Layer 8 of a small transformer language model trained on English Wikipedia (13 layers, counted from 0, width 128).
A neuron adds its activation times its output weights to the MLP's output. To switch it off is to set its activation to zero at one token and run the rest of the model.

Output weights of the MLP neurons that the questions are about. A number n stands for (n - 500) times 0.00055.
n39: 423,400,468,545,693,628,402,578,694,553,395,465,520,542,318,529,454,648,282,490,685,487,468,528,410,311,378,510,337,663,567,620,520,723,711,588,632,503,510,418,490,528,670,513,277,500,452,494,469,565,621,331,766,507,528,412,550,454,369,676,678,436,429,365,530,545,445,422,392,524,490,429,651,543,352,205,445,504,613,639,363,322,252,337,503,644,589,568,524,409,456,546,642,490,265,519,433,514,600,425,815,625,401,620,473,510,473,446,603,540,479,500,554,373,528,629,595,431,509,525,503,513,605,643,639,431,576,423
n72: 495,424,564,582,464,475,550,603,347,371,480,438,446,727,516,537,456,475,466,479,534,416,541,691,642,557,581,454,516,526,480,446,449,522,498,695,466,530,658,395,429,503,524,527,645,378,447,714,386,425,452,509,543,603,570,484,432,617,500,439,515,459,448,417,525,377,378,541,370,563,531,392,328,400,698,598,587,648,462,516,578,461,593,421,427,451,352,322,466,397,669,511,682,483,606,435,668,556,492,433,539,449,514,622,489,396,368,451,421,474,578,226,479,616,526,402,523,405,551,619,510,492,621,469,576,503,495,574
n106: 500,394,412,526,570,557,571,561,517,628,530,386,500,442,380,576,709,435,481,475,389,678,557,510,553,588,532,549,588,613,610,383,419,400,405,280,562,408,662,569,459,392,533,422,474,626,341,497,402,373,588,518,570,533,613,461,627,570,700,493,494,530,358,647,520,327,442,695,434,719,510,522,602,466,633,775,384,583,219,381,422,248,404,542,377,451,535,401,455,486,554,385,557,548,464,598,585,468,597,530,456,375,483,681,680,477,597,198,705,629,298,411,589,515,604,421,427,608,707,447,327,507,352,656,718,497,457,423
n134: 626,475,558,547,550,654,408,712,383,324,636,500,542,512,290,481,248,433,456,472,416,664,373,527,503,488,494,410,481,528,424,632,339,671,399,514,493,622,627,471,503,331,418,576,420,469,484,356,701,478,430,486,500,385,696,582,617,415,541,408,576,464,569,713,516,488,390,477,468,436,580,647,481,497,493,409,722,679,510,547,523,651,460,577,457,646,368,414,311,439,655,752,510,667,481,528,597,402,766,569,662,588,563,211,556,650,562,598,631,531,606,619,626,486,356,641,392,398,398,557,520,415,443,446,429,550,419,348
n138: 377,510,410,553,511,361,542,654,376,530,512,397,348,555,461,454,621,634,382,344,670,432,431,415,610,487,451,578,376,525,558,270,457,411,533,439,468,571,631,614,649,496,500,497,507,384,535,593,246,453,543,544,381,393,526,513,555,619,406,497,391,503,489,312,421,566,324,382,519,421,471,595,470,547,694,390,566,582,446,378,531,599,539,596,542,543,672,755,432,629,813,423,711,585,452,594,574,396,88,305,310,543,528,429,535,610,641,517,470,555,651,582,445,594,289,678,510,407,557,468,454,366,789,532,585,213,575,468
n159: 640,474,434,516,467,490,581,255,548,382,497,268,543,637,366,516,409,644,519,424,586,526,765,510,660,456,522,671,503,659,440,642,682,527,319,633,271,665,462,533,548,427,430,487,326,536,385,677,595,731,458,489,720,808,601,448,330,462,673,497,649,368,710,467,470,337,348,611,428,413,582,519,470,518,525,494,433,388,424,355,558,459,562,327,609,626,449,568,493,563,507,405,520,345,573,579,482,695,555,530,337,389,486,442,653,540,697,567,564,414,305,507,611,450,601,365,434,449,497,648,393,513,425,604,407,583,590,423
n165: 663,568,506,590,418,500,456,346,404,482,555,420,430,285,438,562,243,500,609,547,577,412,353,427,623,517,568,673,323,520,422,582,689,555,484,432,586,592,678,627,593,555,612,353,555,243,575,488,456,578,479,368,536,555,747,464,512,523,325,497,468,528,322,340,451,592,377,615,411,587,506,441,649,619,413,431,430,460,549,601,550,705,522,279,304,448,605,538,513,519,604,270,531,376,479,488,506,593,516,497,589,583,336,550,453,426,457,506,541,560,345,353,491,339,515,631,646,620,397,583,539,574,524,506,375,443,485,403
n175: 582,616,413,503,222,625,519,471,549,622,497,421,569,421,250,482,504,399,494,644,563,563,443,399,548,527,442,347,364,564,359,509,633,421,477,556,457,534,290,385,566,596,591,362,603,365,690,476,593,491,621,456,620,651,461,635,418,732,516,333,603,593,453,494,503,664,801,535,469,464,563,591,724,439,603,451,465,168,497,546,545,567,454,487,461,566,410,377,483,517,407,456,404,418,381,485,486,274,569,526,500,543,516,393,494,427,468,494,704,554,429,541,425,508,626,449,389,644,559,617,633,363,540,427,516,198,324,480
n199: 393,633,541,752,336,443,516,331,497,311,480,523,590,356,550,548,443,503,329,432,695,546,513,497,629,476,428,649,390,687,337,450,469,287,536,434,787,388,383,543,581,503,472,390,482,561,369,476,462,411,408,345,457,315,583,473,641,424,645,491,611,557,446,463,622,536,454,494,554,572,434,464,411,434,642,485,543,283,391,627,734,375,432,438,452,665,512,612,552,667,473,417,709,397,596,556,631,300,467,535,472,373,385,592,436,440,437,443,464,466,670,363,467,544,631,420,369,514,433,532,407,428,626,631,425,494,531,660
n203: 580,584,494,347,467,453,473,548,659,444,614,594,500,475,433,446,466,655,368,382,436,629,425,445,289,693,394,510,608,287,340,690,663,437,551,539,671,497,538,526,573,413,526,402,497,448,279,503,796,402,271,633,577,388,462,516,480,605,648,660,594,351,629,388,467,477,549,564,364,465,471,333,451,543,394,539,390,710,586,584,637,701,559,246,637,500,322,370,552,454,241,523,442,621,447,535,521,594,618,602,738,552,319,362,398,604,456,554,433,558,569,560,624,310,497,500,319,696,534,478,464,584,428,416,513,618,490,535
n212: 494,652,491,478,636,595,347,487,547,570,379,456,580,468,375,330,585,490,605,583,466,567,497,656,474,396,475,516,554,620,435,387,481,561,543,422,500,363,594,681,430,460,407,494,633,406,582,634,375,532,478,521,483,554,457,585,565,253,497,358,563,634,476,513,555,770,506,552,660,719,629,696,529,396,653,535,473,615,571,622,827,636,480,376,569,493,589,339,493,561,535,567,670,543,599,427,520,423,272,389,393,658,493,539,329,652,607,597,512,615,593,462,543,517,537,747,399,503,494,482,506,490,754,510,692,741,416,537
n285: 729,530,476,661,329,490,582,378,393,339,478,458,556,718,320,479,350,529,578,577,213,320,580,545,399,453,416,367,384,640,367,527,479,497,464,539,327,491,523,472,484,529,583,427,509,588,567,548,471,497,500,389,382,563,571,537,387,457,568,408,444,487,507,466,563,482,524,620,545,294,408,515,500,517,437,466,451,358,503,521,567,497,464,25,542,589,565,542,480,533,708,642,440,455,556,533,591,283,637,481,552,588,526,527,510,393,516,547,368,503,262,251,393,506,473,701,554,391,651,366,449,569,651,572,550,659,478,444

Each question names a token from some text and the token that comes next. It shows the activations a of the neurons there, in the order above. A number n stands for (n - 500) times 0.042.

Then comes g, the gradient of the next token's log-probability with respect to the MLP's output, scaled to length 1. A neuron's effect is roughly proportional to its activation times (output weights . g). A number n stands for (n - 500) times 0.00082.

"u", then "en"
a: 509,501,503,535,504,396,481,478,506,505,513,487
g: 197,354,556,388,423,523,680,593,404,596,569,482,299,475,560,547,464,518,534,483,578,493,428,587,493,491,387,480,669,379,691,420,356,523,573,472,460,643,610,612,702,613,493,378,586,421,447,529,595,361,443,404,563,344,384,557,634,523,570,449,325,376,445,514,545,651,405,365,356,478,266,235,589,430,362,666,486,545,547,446,604,371,469,517,595,304,598,730,509,550,519,447,510,350,271,557,608,481,475,377,664,504,567,421,397,372,535,403,491,381,653,631,385,487,467,446,553,536,559,428,433,740,603,703,463,565,483,558
Which two neurons, each switched off alone, lower its probability most, in order? n159, n175

"are", then "n"
a: 503,502,467,519,500,496,500,478,512,492,499,499
g: 467,591,626,616,343,351,534,381,528,479,507,598,599,571,558,468,418,378,420,632,522,518,450,444,233,594,758,512,366,513,467,417,548,639,612,394,560,531,329,450,676,328,533,282,401,635,503,503,777,631,708,460,578,513,422,468,508,465,253,530,500,485,395,506,480,581,562,452,381,491,370,421,188,780,594,411,602,525,361,455,426,630,339,559,533,539,506,498,492,576,737,359,422,636,383,441,672,516,459,544,504,584,523,527,349,601,530,519,588,465,459,354,587,533,400,457,460,393,522,577,631,488,644,385,467,634,386,468
Which two neurons, each switched off alone, lower its probability most, in order? n106, n134

" his", then " inv"
a: 511,479,502,455,505,500,496,506,502,499,504,635
g: 439,672,488,421,583,573,474,683,526,467,440,579,404,656,525,422,599,533,397,389,519,748,455,460,303,594,278,493,592,510,376,314,617,529,416,545,460,607,521,506,743,531,392,440,597,601,591,477,586,520,402,413,506,577,471,493,527,424,455,413,476,487,306,565,711,437,609,262,744,552,659,573,640,272,374,410,485,399,353,620,484,701,383,257,497,433,569,499,582,495,461,602,535,466,493,517,430,361,405,603,452,478,647,729,489,410,430,494,589,486,338,639,486,497,727,458,548,275,481,481,455,489,522,615,360,600,468,338
Switching off which neuron hurts the next token most? n285

"nt", then "ou"
a: 519,497,556,498,570,550,504,528,587,495,504,506
g: 551,581,364,552,552,553,335,349,374,626,654,475,498,504,591,305,499,511,428,432,670,423,507,561,434,530,530,555,238,471,539,482,641,309,645,517,550,363,522,635,437,468,587,298,548,394,464,313,505,499,834,636,523,501,485,705,580,578,316,371,532,611,381,458,427,588,749,416,328,432,476,607,314,449,602,398,506,556,358,493,662,337,284,425,561,432,480,489,500,384,398,518,612,549,585,479,572,402,488,445,574,554,413,559,531,222,470,562,473,514,481,491,514,647,419,506,432,337,641,686,519,337,502,363,653,592,510,530
Which neuron, switched off, raises the next token's probability most? n159

" their", then " def"
a: 505,570,502,487,528,500,506,501,494,501,494,587
g: 565,675,472,681,641,373,565,466,449,523,480,549,634,503,474,290,679,501,727,267,472,466,542,399,361,493,464,595,377,506,644,495,579,568,632,495,510,510,435,341,516,476,447,459,581,535,390,542,498,668,371,550,437,467,617,497,317,671,666,455,464,366,736,337,678,572,532,388,563,431,535,495,709,711,367,470,416,585,482,607,725,427,255,426,571,563,383,687,410,610,403,369,515,569,453,576,625,397,473,514,532,643,491,522,357,724,411,512,565,426,503,539,330,433,588,365,512,525,448,482,478,549,652,416,528,459,223,503
Which neuron, switched off, raises the next token's probability most? n72

" the", then " "
a: 497,509,511,497,474,498,504,496,498,478,500,510
g: 474,500,546,451,598,497,334,481,588,455,565,354,652,575,418,406,602,406,534,309,600,562,584,380,425,456,466,454,351,506,342,516,497,453,450,533,457,683,475,612,536,321,630,412,412,525,537,450,585,567,203,564,450,427,510,507,614,338,538,537,437,654,353,551,346,472,613,468,443,375,576,419,509,582,411,533,625,800,560,525,506,496,585,529,644,636,358,529,406,419,340,514,476,550,562,499,637,503,546,445,672,413,411,526,332,456,837,567,573,520,543,579,590,516,412,672,513,626,527,753,715,684,417,315,425,506,769,622
Which neuron, switched off, raises the next token's probability most? n203

" |", then " French"
a: 498,468,517,509,490,492,449,493,492,513,496,529
g: 419,460,487,360,500,352,744,470,349,405,652,578,614,480,640,475,619,354,423,344,438,673,369,405,389,438,525,618,284,701,448,491,457,506,540,551,586,664,547,505,375,603,456,422,493,451,479,420,337,556,646,779,625,562,607,465,514,696,714,310,612,406,510,427,460,543,494,571,523,416,656,585,382,572,658,582,433,354,486,483,382,400,470,570,433,627,535,483,418,610,437,516,349,563,460,490,406,379,537,300,493,495,506,434,470,512,574,645,565,574,682,534,533,563,695,331,738,670,507,271,482,451,627,643,392,520,543,404
Switching off which neuron hurts the next token most? n165

" Pro", then "ducer"
a: 714,502,498,503,498,500,499,481,503,489,499,505
g: 521,451,612,594,667,524,347,659,626,528,636,503,475,515,375,540,446,459,388,419,500,367,512,413,419,534,481,617,501,518,599,383,634,454,478,541,582,516,588,534,427,394,462,598,592,345,408,474,460,474,604,625,591,424,551,386,592,424,376,406,538,589,661,462,383,308,630,506,433,475,692,516,630,411,498,418,701,660,572,454,607,362,560,517,452,415,416,642,611,734,733,314,546,395,302,356,589,573,499,615,362,487,362,777,568,678,203,512,496,540,346,236,381,433,337,618,523,553,518,402,403,526,424,528,572,520,642,420
Switching off which neuron hurts the next token most? n39

"ired", then " by"
a: 504,490,504,499,482,503,488,499,505,512,497,554
g: 451,518,433,300,646,541,420,345,484,601,278,876,505,498,530,543,506,405,621,672,431,477,467,550,385,475,675,548,324,419,520,493,585,626,529,580,424,599,465,357,562,451,688,396,613,579,461,430,442,366,639,422,613,433,488,649,362,614,607,405,388,634,612,519,596,614,540,590,454,428,555,616,479,684,473,459,361,497,416,346,361,477,364,441,534,453,478,302,382,479,531,502,330,503,587,578,418,484,395,642,446,560,497,400,621,313,564,433,438,261,363,383,633,473,507,578,402,712,329,512,654,600,607,422,409,585,301,528
Switching off which neuron hurts the next token most? n285

"\n\n", then "="
a: 500,468,500,492,499,501,501,484,499,429,507,495
g: 561,634,241,511,437,344,770,605,667,615,325,468,616,493,468,695,570,600,491,472,449,274,536,494,453,448,357,504,549,441,545,415,635,186,362,395,484,466,560,475,618,508,597,481,515,354,486,576,603,538,571,684,572,551,382,713,347,526,610,468,504,538,346,467,315,583,328,578,376,428,506,638,573,615,542,523,537,551,402,414,544,486,669,311,483,611,298,512,485,596,438,343,357,677,565,624,555,564,442,467,566,497,464,352,361,592,398,607,372,534,477,462,341,439,612,451,684,443,442,324,520,492,675,590,432,448,427,470
Which neuron, switched off, raises the next token's probability most? n203

"uring", then " Sy"
a: 392,501,493,475,473,503,496,499,507,501,498,500
g: 496,553,494,435,297,632,465,385,412,320,486,482,789,549,498,465,399,523,612,497,481,672,538,551,529,425,407,552,545,400,771,371,523,481,445,364,463,596,356,580,372,491,604,635,556,580,439,314,492,613,619,443,222,370,512,424,360,444,521,570,565,558,579,520,599,408,647,376,399,486,543,470,564,611,354,411,560,373,585,328,590,573,525,589,497,643,323,660,623,467,480,426,596,555,723,405,481,512,578,494,443,498,417,437,480,528,702,538,342,460,362,607,586,402,485,321,197,532,370,657,397,500,622,442,425,739,385,440
Switching off which neuron hurts the next token most? n39

")", then " was"
a: 481,491,498,502,492,489,512,485,496,470,533,501
g: 318,572,639,428,626,274,486,590,427,458,537,659,466,435,427,479,492,368,592,376,625,520,442,393,551,446,512,548,325,602,489,514,412,525,353,456,499,387,334,506,512,499,347,573,504,503,691,491,396,690,687,515,313,582,582,719,426,337,525,461,513,271,483,432,513,383,400,484,560,463,500,425,419,561,604,710,555,291,702,397,375,506,662,695,479,456,628,630,528,456,496,397,338,371,547,633,414,510,503,481,311,368,709,237,449,491,583,505,593,492,434,466,625,566,535,497,563,430,471,387,543,301,343,363,542,333,583,648
Which two neurons, each switched off alone, lower its probability most, in order? n203, n39